Layer 7 of a small transformer language model trained on English Wikipedia (16 layers, counted from 0, width 96).
A neuron's activation on a vector x is GELU(weights . x + bias), where the dot is the dot product.
The model reads these tokens: "in" "age" " |" " Other" " n" "at" "." " |" " Sen" "." "–" "J" "un" "." " |" " All" " |" " Or" "l" "é" "ans" "," " France" " |" " Det" "ails" " |\n" "|" " October" " " "3"

The vector x that enters this layer's MLP at each token. A number n stands for (n - 500) times 0.011.
0 "in": 527 397 508 643 412 602 540 366 748 504 527 605 485 398 536 377 636 351 473 408 704 437 436 547 572 566 413 629 461 453 420 452 418 533 369 507 534 499 466 222 417 616 455 438 598 692 566 575 491 477 294 572 481 568 389 330 601 493 578 414 452 513 619 570 646 349 341 312 376 445 478 449 528 544 600 589 494 647 753 612 528 488 397 574 543 392 598 494 471 464 441 532 505 505 611 539
1 "age": 516 392 543 659 407 597 573 369 747 518 548 576 469 382 501 379 600 356 461 403 705 455 452 558 562 552 420 623 451 448 434 446 410 532 354 503 541 498 468 218 455 650 476 450 585 652 544 571 462 446 327 554 461 576 396 341 578 494 545 415 441 520 622 591 662 348 329 301 394 450 457 455 527 533 615 602 500 637 763 608 546 474 415 549 577 395 577 492 474 473 422 559 521 504 637 554
2 " |": 526 382 499 669 424 617 595 398 724 525 565 593 482 380 559 338 633 373 458 483 725 452 427 530 568 541 391 628 463 449 423 441 450 503 421 488 537 525 461 225 421 628 474 441 599 671 576 573 460 447 324 574 482 564 396 343 584 475 603 389 459 500 607 573 660 368 341 324 404 454 482 427 534 506 624 607 458 667 765 589 540 511 391 569 528 412 550 484 447 463 419 468 469 487 609 538
3 " Other": 509 502 487 405 254 620 666 491 613 495 723 238 481 433 437 370 552 573 581 397 676 591 358 658 539 513 446 535 525 418 638 419 468 381 556 526 621 508 614 265 485 421 520 484 468 243 480 504 509 497 365 389 366 462 598 573 410 397 468 405 446 500 647 675 588 296 313 400 694 554 546 414 406 420 575 508 571 548 366 546 553 504 354 581 598 618 588 520 509 576 440 740 606 583 558 573
4 " n": 484 670 530 534 382 540 662 446 503 702 756 184 529 366 546 417 424 501 543 401 601 466 289 585 539 538 310 593 531 647 640 445 431 611 683 406 682 386 424 362 423 539 637 555 433 356 423 514 482 647 527 794 449 437 383 487 474 523 498 232 445 400 544 467 419 471 422 400 537 567 459 511 532 330 391 493 597 451 476 450 499 533 457 568 495 525 433 488 483 516 581 735 439 699 488 528
5 "at": 502 649 521 455 290 672 547 567 458 373 528 182 563 447 534 545 309 543 552 342 568 487 326 627 545 455 500 544 530 627 587 449 468 437 461 597 484 553 480 445 313 398 565 654 546 487 584 356 301 492 569 513 412 579 690 348 645 441 512 480 326 560 720 446 498 305 344 452 772 533 543 495 725 458 592 423 573 547 510 495 367 579 378 551 328 422 236 534 605 505 688 688 567 578 490 446
6 ".": 460 467 348 466 281 480 609 546 483 500 669 472 643 417 509 366 379 574 392 384 504 553 475 634 515 631 554 336 594 469 556 493 490 468 637 570 550 561 549 413 528 600 680 417 561 423 504 368 316 423 624 610 331 487 447 483 421 527 479 490 494 610 692 551 517 454 447 468 625 357 671 355 701 514 482 593 585 614 574 343 596 403 447 391 471 562 244 650 593 442 643 449 357 432 425 556
7 " |": 492 563 629 562 399 387 709 525 603 527 733 301 644 356 596 330 317 534 454 502 758 482 492 596 467 663 252 459 559 508 548 450 614 440 782 463 577 548 462 319 583 417 538 449 694 590 511 378 480 433 514 478 490 500 587 449 404 374 571 325 669 434 569 628 540 384 420 397 537 378 695 389 508 393 527 606 423 632 400 395 602 580 509 446 545 530 406 485 465 383 541 382 432 482 505 518
8 " Sen": 494 635 795 562 536 505 630 354 676 617 708 205 549 346 531 404 266 500 265 450 653 443 395 626 563 478 389 444 599 372 555 502 443 646 564 458 561 377 452 383 515 326 573 552 457 508 445 567 587 484 514 511 505 365 532 416 428 525 439 322 414 548 578 613 530 433 486 470 520 537 387 388 474 388 565 372 516 629 461 531 548 416 351 539 485 712 496 479 374 526 691 666 638 756 484 507
9 ".": 588 391 584 436 275 509 695 394 471 650 627 264 538 522 499 426 358 464 324 418 538 492 490 597 618 669 574 436 639 501 644 529 571 562 678 619 465 655 371 467 357 411 546 473 482 250 527 374 326 482 581 574 425 551 346 433 469 421 379 387 446 740 794 479 500 316 346 538 665 431 501 461 543 414 539 582 568 437 568 465 517 526 530 404 566 701 291 512 502 435 633 467 436 487 536 555
10 "–": 502 560 617 383 413 487 506 442 563 587 709 384 711 500 495 416 221 442 427 417 509 353 617 527 530 586 440 490 770 594 426 593 634 514 627 504 687 501 530 397 521 354 595 422 637 545 550 534 302 517 506 525 456 437 528 434 448 651 470 318 628 529 481 486 633 396 298 480 421 347 596 310 326 427 621 629 514 604 425 470 587 538 429 384 537 514 249 459 465 464 645 456 498 553 703 531
11 "J": 520 576 631 441 434 571 542 419 646 429 752 270 627 345 631 415 403 460 466 437 606 425 368 508 566 409 348 406 592 533 605 449 617 482 577 666 416 552 454 504 453 300 577 514 603 296 601 428 605 459 436 488 475 332 450 463 278 524 443 363 587 428 472 575 641 403 387 503 467 432 561 444 633 477 431 415 350 768 461 474 484 411 554 667 686 445 473 529 472 372 559 692 619 707 672 473
12 "un": 492 460 533 491 367 563 381 292 425 542 631 171 488 546 488 458 547 519 293 440 535 451 367 647 511 441 481 408 553 557 626 499 443 621 408 522 506 497 442 570 425 332 499 540 631 488 680 490 364 513 605 564 504 348 623 332 496 505 474 330 326 534 762 474 510 466 451 381 766 517 520 421 511 634 638 305 413 525 553 512 528 452 522 441 486 642 527 491 448 404 845 686 695 688 536 519
13 ".": 578 415 530 415 284 483 579 325 439 564 475 289 587 488 442 404 321 488 377 408 501 528 495 612 569 585 573 307 577 534 664 565 640 604 673 592 529 608 449 476 393 448 507 410 608 237 594 443 332 491 606 640 452 453 380 491 455 549 365 518 428 694 762 569 491 354 370 502 694 408 619 443 553 421 409 403 565 431 636 400 619 483 486 408 547 625 336 660 516 351 663 475 414 513 595 567
14 " |": 500 582 628 453 388 394 668 370 546 540 636 327 627 435 644 353 329 494 399 474 739 499 495 553 470 630 287 465 524 547 511 447 709 524 802 450 579 506 442 226 502 335 504 392 722 484 545 435 425 527 582 462 572 506 575 329 472 377 478 348 625 473 630 594 559 407 410 438 579 402 707 416 439 354 535 625 442 574 458 444 578 502 576 437 651 604 410 516 492 301 550 353 502 532 589 572
15 " All": 578 639 571 449 335 532 594 336 634 539 860 245 431 492 610 455 444 552 497 391 632 529 453 444 559 559 355 520 558 373 634 507 577 477 647 449 530 443 573 353 496 312 487 436 577 263 591 396 636 501 449 329 443 461 565 433 390 550 459 290 541 386 622 617 514 303 412 438 730 561 545 343 438 372 424 422 434 627 472 525 465 541 422 532 582 680 716 594 580 440 535 647 537 644 616 478
16 " |": 441 544 450 356 307 422 744 396 451 591 667 254 508 498 555 248 516 645 556 386 580 528 469 411 463 530 367 526 451 526 518 369 504 561 813 453 687 514 523 324 448 593 475 458 646 460 504 546 356 476 607 586 493 505 463 508 528 324 379 353 377 524 697 565 452 504 560 430 841 520 509 449 620 489 491 496 460 547 581 347 577 442 481 504 516 672 383 511 530 573 640 442 498 649 437 469
17 " Or": 544 704 574 436 379 607 522 496 345 538 727 275 552 447 586 424 270 684 493 479 595 448 452 474 413 446 359 627 590 405 602 382 553 511 594 471 470 308 632 451 503 389 553 504 524 608 517 539 364 574 428 534 447 324 529 456 409 626 400 455 508 554 682 520 553 244 533 521 664 504 532 362 412 529 544 446 603 656 541 563 410 556 279 433 493 789 428 502 656 431 518 703 431 536 605 388
18 "l": 471 491 504 378 635 429 517 482 452 565 625 365 464 512 466 404 444 613 633 418 528 434 357 456 499 625 447 396 621 449 362 398 593 477 605 592 554 314 552 651 450 413 418 576 508 439 571 513 353 583 453 713 540 388 455 566 499 701 345 561 591 514 636 577 372 435 589 381 662 539 645 441 506 528 471 360 554 701 228 344 505 396 461 613 667 454 334 595 676 436 496 615 593 487 356 409
19 "é": 556 582 450 453 349 379 363 423 383 555 667 425 578 463 533 460 406 764 498 461 506 452 427 607 520 640 434 235 627 486 566 384 620 609 586 445 579 449 569 536 410 418 480 358 627 525 631 291 501 290 599 567 517 518 518 627 462 586 220 533 405 637 608 484 447 378 493 426 638 451 651 449 615 431 685 448 703 633 426 431 551 354 372 423 613 541 281 526 541 396 552 583 621 570 496 524
20 "ans": 599 668 659 376 486 333 532 473 336 542 752 392 567 570 486 533 386 665 430 536 625 465 481 595 498 830 367 467 649 399 457 407 696 774 589 526 526 421 511 370 362 396 527 428 669 365 469 355 490 449 427 534 515 504 500 496 330 620 455 388 567 605 731 582 546 370 441 403 642 503 591 471 393 449 370 359 593 545 462 392 501 317 470 434 654 684 436 415 531 363 465 532 519 383 532 509
21 ",": 592 628 683 493 263 469 639 599 535 605 677 488 545 616 660 419 296 485 466 426 480 356 521 559 485 546 441 533 449 615 396 529 459 609 673 524 764 395 592 314 359 535 517 348 692 362 446 399 474 470 570 449 511 464 383 500 483 376 374 414 678 542 698 616 612 310 493 449 677 498 661 349 463 391 456 436 595 588 351 421 529 477 440 484 558 606 333 541 537 438 530 358 390 533 509 503
22 " France": 526 611 722 253 483 423 643 421 567 532 768 280 566 433 440 332 374 726 418 506 597 581 352 677 485 349 371 444 496 579 425 556 460 746 509 462 562 395 553 374 495 663 413 480 558 386 523 412 661 387 442 426 620 398 507 534 429 606 402 492 407 469 614 629 625 367 371 473 694 520 551 418 505 459 542 382 679 501 439 490 523 363 394 512 533 631 353 413 459 488 545 632 592 494 510 571
23 " |": 550 527 635 423 301 384 773 420 511 633 639 219 537 462 598 414 470 543 420 498 624 597 474 563 432 511 321 633 451 600 618 495 483 481 771 360 602 461 497 365 401 559 485 368 689 318 594 427 469 464 605 508 580 585 386 423 527 274 536 436 417 584 713 612 541 409 359 485 639 581 626 375 442 345 435 508 577 543 415 457 520 529 466 451 561 752 327 409 488 436 512 379 480 498 492 571
24 " Det": 522 610 559 417 306 533 492 448 627 543 661 24 386 487 483 491 361 629 474 495 652 519 351 564 427 591 349 658 478 509 536 511 556 465 668 583 535 334 471 576 535 491 539 469 533 455 620 627 653 472 542 413 468 438 453 499 541 529 488 454 339 462 625 676 536 404 554 457 563 500 637 291 409 306 577 368 499 629 466 491 398 543 329 495 454 724 377 371 431 617 476 691 551 687 534 462
25 "ails": 422 606 423 231 510 290 604 487 515 484 537 509 417 479 333 442 276 747 600 489 429 525 526 478 454 572 485 477 596 601 488 365 597 517 507 596 641 450 430 475 303 650 447 474 571 341 461 570 445 530 540 575 369 548 543 654 558 644 430 378 411 612 726 630 493 397 556 415 670 398 446 469 493 386 521 437 703 388 624 298 491 467 451 459 574 771 473 483 494 569 525 634 507 461 558 536
26 " |\n": 476 638 482 509 378 349 571 486 667 519 662 289 462 484 694 397 261 609 458 504 657 459 535 594 494 590 384 501 441 654 547 274 536 536 530 537 568 443 421 493 500 578 548 438 712 371 414 477 403 429 550 397 407 494 430 432 545 371 515 290 649 575 583 689 601 440 381 594 590 454 453 415 440 336 501 603 854 598 420 488 549 560 444 538 367 616 300 581 563 404 427 583 449 568 396 585
27 "|": 571 526 514 623 485 417 638 541 553 495 584 202 528 367 613 300 337 559 385 735 590 497 471 569 542 577 347 561 486 519 616 408 624 235 515 478 506 568 379 553 497 594 558 449 572 397 616 463 491 430 578 537 516 609 403 569 445 472 498 321 598 585 573 575 564 428 377 375 619 436 411 312 488 322 559 615 470 668 441 316 518 679 350 578 382 488 434 550 475 552 498 735 423 429 524 607
28 " October": 495 576 521 571 518 588 560 326 529 551 604 41 577 391 436 378 544 527 463 529 610 543 438 662 506 532 388 280 645 396 532 627 500 385 509 586 417 494 391 365 418 450 579 411 628 267 479 499 557 489 542 497 510 501 526 587 513 506 459 405 640 455 682 571 647 508 507 279 653 366 297 366 480 425 557 488 510 608 708 490 420 671 476 512 467 413 407 613 561 601 484 703 672 476 532 503
29 " ": 520 523 530 523 200 408 595 411 462 620 392 82 665 510 586 337 357 554 457 510 614 517 425 687 474 457 445 471 670 466 545 487 597 499 581 540 538 495 539 425 520 544 521 362 518 322 554 436 360 480 572 655 469 462 452 459 426 562 582 275 556 443 479 443 673 501 465 385 616 433 403 267 463 359 545 383 520 605 668 583 521 609 495 657 471 377 616 633 564 470 660 598 591 567 450 687
30 "3": 476 579 451 529 457 439 656 445 436 527 336 13 486 458 457 395 437 582 547 437 591 400 363 709 455 512 476 329 610 422 590 541 636 515 541 579 461 542 511 494 426 525 549 525 479 214 596 552 390 423 625 591 513 465 500 464 458 467 647 521 492 390 579 479 638 457 268 376 630 306 358 266 525 443 571 462 552 541 433 527 568 544 468 633 518 496 568 618 565 481 748 568 640 631 567 691

Each question shows the input weights of one neuron of the MLP. A number n stands for (n - 500) times 0.00094.

n164 (bias -0.120): 495 623 161 344 452 235 546 505 701 401 677 690 215 552 440 557 768 255 343 533 577 804 363 750 639 461 382 533 314 398 517 441 689 425 444 524 410 334 496 654 491 583 393 549 490 504 496 467 442 382 737 529 658 392 517 445 301 714 513 570 505 416 306 411 381 502 578 364 489 476 484 613 539 546 687 559 661 666 656 666 388 424 420 345 353 506 469 476 422 367 351 304 381 491 479 536
Its three highest activations, in order, are on tokens 2 " |", 0 "in", 1 "age"

n171 (bias -0.144): 747 497 468 796 665 723 531 708 452 560 689 530 452 491 608 575 406 404 445 544 351 590 394 307 500 519 444 532 285 542 688 615 373 589 562 627 502 393 491 713 430 247 403 442 480 597 411 485 500 441 549 373 360 562 542 577 478 443 381 572 507 375 688 312 429 516 633 721 431 527 456 294 329 483 501 643 324 449 366 455 583 213 394 359 630 628 650 399 573 618 468 429 544 351 609 309
On which token does it fire most, and how strongly? 17 " Or", at about 0.83

n159 (bias -0.135): 446 476 489 354 741 509 384 495 404 569 362 431 393 719 563 534 592 512 531 496 447 510 365 474 663 399 780 408 453 475 442 486 677 674 352 391 353 334 623 313 323 472 445 586 493 484 599 449 374 657 558 637 574 560 349 536 600 527 382 531 521 508 405 584 427 455 523 662 214 630 689 602 591 458 658 417 320 529 725 598 682 379 597 630 417 534 435 341 429 418 474 404 512 467 736 497
It fires most on token 0 "in"

n204 (bias -0.146): 464 375 396 541 645 587 503 453 356 577 492 642 462 353 452 573 665 515 515 513 353 320 529 617 554 611 672 364 477 479 740 448 741 310 601 589 309 362 250 556 557 520 582 388 578 601 564 434 589 581 379 410 489 350 627 528 568 340 710 571 432 528 564 471 570 321 661 585 473 544 388 550 476 349 401 658 550 375 536 511 423 547 482 431 663 509 506 372 392 359 357 439 491 331 492 612
It fires most on token 9 "."

n92 (bias -0.124): 528 421 547 774 540 485 607 459 408 715 526 600 291 353 430 620 530 393 376 441 405 549 609 373 440 578 681 562 310 707 272 458 466 481 577 542 650 633 471 590 386 288 470 617 450 503 726 403 633 546 359 381 668 471 649 514 542 353 438 417 494 470 197 453 536 288 517 496 682 421 561 473 346 665 612 583 536 484 563 531 576 753 489 414 448 505 557 721 606 529 589 347 353 435 473 492
On which token does it fire most, and how strongly? 21 ",", at about 0.3

n13 (bias -0.110): 536 383 484 419 517 540 579 600 438 759 371 529 597 457 540 324 610 400 518 455 324 520 336 454 440 408 547 441 655 362 728 440 573 578 547 247 475 509 439 633 428 506 629 407 537 591 680 312 527 605 450 432 719 570 601 476 571 515 373 347 488 393 565 560 629 526 664 681 536 536 401 525 501 682 141 600 532 576 353 721 384 349 424 532 493 500 623 382 567 582 490 366 313 475 415 510
On which token does it fire most, and how strongly? 23 " |", at about 0.37

n6 (bias -0.157): 515 442 436 553 475 564 299 354 429 462 631 596 436 422 435 325 665 657 361 465 560 611 424 665 505 303 604 468 340 444 688 557 516 500 537 362 412 428 501 562 719 601 454 445 702 492 464 279 745 535 491 341 515 524 588 650 589 548 507 610 486 507 433 536 495 581 555 568 506 393 637 536 397 609 429 609 298 512 748 338 452 484 620 355 496 396 906 573 557 441 660 640 315 497 619 566
It fires most on token 15 " All"

n3 (bias -0.090): 731 649 481 557 588 367 568 551 444 513 594 557 375 521 286 403 450 427 489 484 627 837 412 601 386 380 716 577 501 494 318 706 457 636 431 476 516 385 486 627 470 241 430 546 328 725 601 542 750 638 303 507 382 291 622 517 358 378 539 699 457 610 430 511 361 531 628 424 464 650 750 491 480 646 605 459 547 512 501 434 482 544 536 533 272 555 475 449 604 381 465 364 492 534 535 419
It fires most on token 18 "l"

n85 (bias -0.058): 547 500 524 627 635 627 565 356 666 566 496 477 470 453 420 658 522 551 611 551 445 461 458 598 593 390 568 419 455 648 585 587 529 506 560 260 407 360 428 626 510 498 429 569 588 559 485 526 410 514 559 472 473 370 348 367 160 434 440 685 573 624 528 384 508 720 296 444 421 552 570 581 575 389 429 671 304 398 463 498 412 461 491 369 523 289 452 593 452 580 539 674 587 363 598 665
On which token does it fire most, and how strongly? 11 "J", at about 0.6

n161 (bias -0.049): 406 549 533 378 341 425 563 408 451 757 267 527 657 412 496 431 550 429 534 704 580 632 523 547 521 432 287 315 390 496 662 522 521 469 518 515 470 613 300 422 481 459 435 359 706 545 644 450 639 634 452 500 456 429 411 594 541 558 348 576 419 639 359 504 535 529 591 643 555 586 465 581 391 608 624 563 652 489 403 437 228 533 715 534 327 359 521 689 514 635 410 430 537 234 441 465
It fires most on token 28 " October"

n178 (bias -0.191): 475 550 445 490 603 554 566 479 598 418 564 430 190 606 453 432 620 550 332 591 356 663 464 370 434 602 385 567 529 492 611 606 307 712 367 490 396 501 616 432 402 392 568 426 525 474 559 537 535 405 522 545 499 345 533 570 470 389 358 482 600 387 239 467 435 463 603 417 449 479 610 655 522 678 548 526 744 498 508 345 441 319 450 445 570 239 636 663 302 572 531 470 508 418 571 490
It fires most on token 22 " France"

n200 (bias -0.096): 565 434 434 495 293 677 658 459 530 687 576 458 528 633 584 566 366 649 509 568 476 493 508 305 372 348 771 545 356 533 533 570 554 406 475 513 448 190 484 676 594 465 684 503 512 509 531 499 408 502 473 525 540 313 621 531 473 343 605 517 405 618 487 468 595 651 553 480 379 573 585 304 488 551 454 518 393 433 436 535 384 478 504 596 480 331 557 543 544 624 369 445 571 515 477 377
It fires most on token 24 " Det"

n67 (bias -0.008): 422 516 494 535 556 615 276 553 422 594 448 579 532 577 602 417 278 534 523 462 553 403 646 386 477 585 608 579 361 617 326 511 801 315 451 510 231 536 410 512 540 615 564 489 561 582 459 373 314 491 604 651 503 469 498 471 587 508 304 490 541 484 355 585 465 462 666 492 470 459 369 568 389 773 458 749 438 619 427 609 446 550 505 388 479 342 621 493 466 610 384 585 410 745 585 499
It fires most on token 10 "–"

n154 (bias -0.103): 731 411 265 488 573 466 674 599 469 481 460 424 292 465 486 643 498 346 532 408 520 487 382 486 626 494 566 567 475 606 476 545 567 365 358 426 325 541 438 557 454 508 591 517 450 468 513 465 466 496 360 659 616 765 521 345 488 375 656 742 429 531 557 342 429 467 453 688 504 559 393 431 465 586 611 653 645 353 415 491 441 591 390 365 468 465 439 432 776 606 471 418 504 505 423 470
Its three highest activations, in order, are on tokens 5 "at", 9 ".", 30 "3"

n30 (bias -0.179): 402 439 468 619 525 541 398 188 610 400 368 666 588 562 561 536 370 538 449 684 457 610 435 531 494 581 630 556 460 428 456 569 571 678 500 430 484 452 625 501 522 343 410 430 474 498 495 743 518 652 399 313 528 376 718 328 435 575 381 416 505 341 436 612 465 546 473 398 409 473 700 551 333 441 507 542 527 545 381 550 461 393 447 553 643 360 561 605 451 401 548 464 526 497 650 452
It fires most on token 14 " |"

n160 (bias -0.255): 482 560 179 516 478 668 572 481 484 384 571 629 423 352 566 445 469 541 473 554 449 701 533 725 745 453 549 288 297 425 455 748 438 540 404 408 462 545 426 629 611 550 531 416 509 555 542 581 371 672 458 426 720 577 690 437 423 574 311 604 563 656 312 305 392 593 445 292 441 431 378 614 546 449 642 356 710 576 417 535 365 465 566 436 517 455 571 399 457 486 238 386 534 455 647 366
It fires most on token 19 "é"

n56 (bias -0.105): 489 599 434 439 509 504 634 524 398 483 712 566 254 349 627 696 384 446 629 468 492 428 451 444 484 307 332 349 454 503 307 395 315 445 520 628 577 477 450 551 400 708 544 454 583 620 470 643 334 397 474 495 435 590 438 577 570 537 507 513 661 545 429 348 476 558 644 570 395 529 438 513 313 533 504 518 533 469 547 512 529 376 427 727 467 573 442 486 657 573 362 450 524 522 476 553
On which token does it fire most, and how strongly? 26 " |\n", at about 1.3

n158 (bias -0.078): 463 718 423 490 424 503 474 538 386 627 479 524 582 634 340 460 558 488 553 508 509 476 482 388 374 435 535 411 459 351 598 579 562 710 608 493 538 581 616 327 527 439 600 428 383 404 496 686 468 314 455 638 698 400 280 382 520 244 407 499 419 413 319 507 444 664 391 630 481 589 381 600 638 617 536 431 488 495 498 594 713 616 613 461 639 425 552 598 714 521 525 452 447 301 426 587
Its three highest activations, in order, are on tokens 30 "3", 16 " |", 29 " "

n168 (bias -0.253): 356 384 537 559 613 638 556 576 566 545 487 357 458 475 544 470 526 565 589 484 476 558 369 447 377 439 218 518 495 540 374 468 517 358 566 367 522 489 615 517 442 562 532 558 620 480 523 466 569 487 552 444 533 390 531 575 557 590 468 516 362 422 567 422 445 618 628 603 246 455 589 557 375 564 489 627 467 452 468 590 601 498 447 508 375 343 629 446 690 464 568 450 546 561 541 671
Its three highest activations, in order, are on tokens 4 " n", 24 " Det", 30 "3"

n144 (bias -0.197): 646 632 398 465 500 526 311 468 543 575 364 658 609 351 563 505 426 499 440 404 290 425 534 377 373 202 485 520 460 422 502 589 258 502 579 501 430 602 484 521 444 567 643 448 551 755 302 392 323 474 728 683 494 509 477 574 625 489 424 498 559 773 523 390 355 451 582 445 362 602 428 533 492 307 414 489 810 695 474 480 621 514 374 419 485 478 641 692 335 666 290 594 680 461 514 555
It fires most on token 19 "é"

n114 (bias -0.238): 583 464 405 561 375 407 405 615 524 396 320 382 566 414 505 687 452 469 537 280 504 845 498 549 580 544 440 521 557 518 599 404 330 395 338 587 625 638 535 468 470 336 593 438 441 523 499 525 681 409 469 513 509 576 651 471 536 386 306 792 630 539 453 524 591 561 515 408 592 710 374 478 534 648 317 618 443 506 541 603 759 394 328 435 332 362 659 386 449 512 454 479 283 490 591 402
It fires most on token 3 " Other"

n248 (bias -0.169): 484 548 539 485 758 677 558 669 598 667 439 428 493 595 729 530 560 585 233 554 359 424 743 549 519 374 587 475 356 392 548 524 659 640 495 597 594 502 520 544 397 451 720 301 286 594 311 590 538 516 283 384 678 307 580 453 461 199 461 299 434 737 548 432 408 801 536 658 346 481 387 320 497 744 589 483 366 514 555 574 475 298 374 616 480 381 730 484 542 484 375 576 354 590 398 482
On which token does it fire most, and how strongly? 8 " Sen", at about 1.4

n137 (bias -0.231): 650 445 484 357 350 373 545 576 448 546 282 529 600 553 424 677 395 456 530 521 687 751 454 376 384 467 581 537 611 434 549 610 492 533 493 418 422 448 342 509 534 630 494 558 561 538 445 431 454 612 489 529 304 599 418 349 579 429 496 384 257 322 519 550 551 532 515 493 488 535 314 488 648 489 341 467 363 527 544 648 558 442 630 523 493 450 718 464 689 763 476 449 621 379 489 511
It fires most on token 29 " "

n187 (bias -0.129): 532 600 410 375 401 398 604 358 383 496 378 558 303 589 408 504 464 354 583 569 448 557 516 532 444 563 642 397 508 437 551 576 456 457 386 379 509 585 637 491 472 454 678 528 419 502 404 338 722 620 358 423 464 675 594 531 378 634 456 525 385 747 321 512 548 608 461 492 485 415 515 503 442 500 382 414 395 641 536 620 472 588 651 354 350 729 606 733 504 429 427 611 242 447 487 495
On which token does it fire most, and how strongly? 15 " All", at about 0.33

n250 (bias -0.139): 654 327 444 604 602 638 421 434 389 394 618 485 497 370 582 526 573 658 358 833 447 566 579 274 435 480 425 700 485 291 517 549 341 492 547 449 586 532 449 348 682 462 384 583 625 481 501 529 532 445 638 545 329 608 411 662 362 487 540 406 710 406 303 448 611 504 459 539 363 198 525 626 406 591 545 336 462 531 460 586 482 306 479 578 644 647 512 422 485 596 439 571 518 369 418 559
On which token does it fire most, and how strongly? 27 "|", at about 0.51

n83 (bias -0.297): 674 379 321 563 525 698 398 491 458 356 339 436 361 449 650 492 459 488 621 514 724 593 541 662 390 413 552 637 505 382 329 365 548 479 521 565 372 382 416 426 539 563 695 555 442 359 520 409 589 601 584 704 387 562 447 511 401 610 782 559 462 477 459 391 425 638 633 646 332 363 815 452 397 368 411 682 441 374 405 525 485 525 571 478 475 398 640 318 534 399 576 565 410 531 446 402
On which two tokens does it fire most, strongest first? 29 " ", 4 " n"

n150 (bias -0.111): 515 518 424 162 545 628 564 554 281 510 366 603 441 475 367 396 530 569 564 689 424 507 548 447 467 590 352 406 319 466 713 789 266 579 504 532 429 458 506 506 502 461 635 395 424 490 462 486 401 599 682 426 428 578 550 485 567 471 522 437 660 441 547 418 642 637 379 515 543 505 453 531 638 464 478 504 472 598 555 327 461 603 478 533 535 507 400 511 370 544 469 371 548 439 558 444
On which token does it fire most, and how strongly? 28 " October", at about 0.69

n28 (bias -0.259): 406 410 381 427 379 406 479 521 487 661 479 392 286 370 472 512 518 410 563 704 466 506 483 503 730 508 417 331 556 319 403 432 481 501 575 454 726 497 467 622 727 567 445 448 405 558 475 636 596 423 505 567 575 377 651 379 463 474 450 483 762 513 512 441 604 540 523 525 358 414 413 519 328 560 432 414 480 467 464 622 368 494 382 399 641 476 596 442 580 490 608 303 469 568 530 582
It fires most on token 29 " "

n1 (bias -0.089): 294 573 319 516 380 470 483 391 364 408 590 527 454 399 422 498 447 639 365 381 431 475 555 372 649 496 541 600 377 647 650 528 559 555 433 659 414 492 477 395 643 431 458 482 456 621 466 501 448 625 397 752 474 283 438 530 426 549 459 627 641 482 637 619 682 559 398 525 443 591 450 557 446 461 494 496 416 247 652 544 585 339 377 281 339 465 398 558 388 519 446 562 411 503 468 691
Its three highest activations, in order, are on tokens 13 ".", 6 ".", 17 " Or"

n237 (bias -0.049): 580 348 491 453 607 246 419 534 465 522 547 519 420 264 541 589 583 646 368 511 457 475 702 806 392 701 474 484 479 380 458 385 357 492 582 399 407 599 591 476 443 450 518 512 397 641 445 526 585 346 623 559 463 366 588 683 544 420 496 661 545 500 565 323 452 374 506 495 644 664 384 556 527 576 559 722 461 495 478 657 544 522 408 591 366 615 390 599 688 546 294 150 515 531 478 469
On which two tokens does it fire most, strongest first? 19 "é", 6 "."

n23 (bias -0.136): 454 451 460 552 573 606 478 492 601 322 663 512 531 532 414 455 593 405 549 515 308 371 430 554 481 442 582 624 231 427 484 548 400 390 510 702 519 218 496 636 663 406 603 511 417 642 544 618 642 325 492 181 654 467 589 482 482 636 466 436 444 419 463 610 526 735 670 579 483 479 584 519 685 657 594 498 641 564 316 591 313 316 334 567 606 432 535 386 527 551 256 526 592 461 440 431
It fires most on token 24 " Det"

n120 (bias -0.132): 352 439 635 486 682 584 541 653 618 586 597 581 484 618 532 357 428 588 410 508 495 652 441 524 379 330 508 355 360 442 551 386 719 521 544 496 663 328 607 452 554 589 485 507 597 389 595 538 576 457 513 395 537 546 404 507 590 586 672 475 413 215 333 633 476 491 539 495 399 438 595 486 580 636 440 648 386 600 522 491 515 358 448 530 407 515 507 515 509 430 478 492 630 426 448 340
It fires most on token 22 " France"

n89 (bias -0.121): 582 464 490 372 447 376 405 555 368 376 448 544 452 308 321 652 528 608 475 581 435 575 525 494 558 469 398 446 450 492 437 676 355 432 636 619 614 382 726 417 567 369 662 491 519 519 442 467 449 768 424 515 654 504 579 726 839 445 352 392 514 423 467 431 561 412 566 547 462 527 494 347 420 593 509 713 373 495 666 658 693 616 517 426 353 411 603 671 538 554 495 486 593 685 539 422
On which two tokens does it fire most, strongest first? 28 " October", 10 "–"

n95 (bias -0.159): 535 482 463 514 333 438 567 469 428 474 418 475 502 509 534 390 555 435 556 459 453 664 484 308 781 521 337 457 718 469 380 486 535 333 449 676 479 533 472 520 557 675 555 474 513 640 364 318 545 526 520 536 474 446 292 450 512 454 420 468 479 442 452 485 717 631 717 415 537 570 372 805 224 324 633 563 599 520 655 610 533 459 458 504 510 612 497 548 612 423 388 424 426 684 350 523
On which two tokens does it fire most, strongest first? 29 " ", 26 " |\n"

n180 (bias -0.076): 608 47 347 365 372 654 406 383 369 422 433 604 638 239 479 621 510 519 530 422 352 810 368 496 389 403 468 491 574 640 521 489 594 796 354 913 388 517 439 718 513 432 629 369 512 494 417 558 456 304 443 183 553 437 506 696 534 552 745 716 492 533 406 494 528 491 610 469 550 421 471 623 427 466 572 649 577 614 642 338 427 505 538 453 560 691 403 540 618 585 399 325 343 460 442 647
Its three highest activations, in order, are on tokens 6 ".", 13 ".", 25 "ails"

n97 (bias -0.084): 331 489 479 850 437 536 604 595 464 302 561 518 562 431 343 685 324 711 554 436 427 506 428 373 450 388 487 780 363 519 593 589 474 651 455 427 310 447 551 522 530 410 523 585 609 522 437 549 698 474 408 368 401 634 454 533 530 417 479 519 417 441 346 551 497 627 529 424 484 623 412 406 531 735 505 709 658 359 505 496 277 567 427 554 369 450 487 585 545 556 547 527 330 522 549 519
It fires most on token 5 "at"

n216 (bias -0.109): 523 681 423 173 453 366 429 708 454 586 578 667 415 419 436 444 518 444 324 517 416 476 543 513 478 537 386 547 479 627 409 612 502 519 668 556 462 605 399 427 606 423 535 360 362 364 487 358 422 428 573 466 652 529 458 404 412 598 477 500 497 419 444 630 354 580 683 346 593 682 442 733 463 425 524 589 505 457 533 571 392 431 429 543 347 407 551 443 564 445 578 313 534 589 846 600
On which token does it fire most, and how strongly? 14 " |", at about 0.67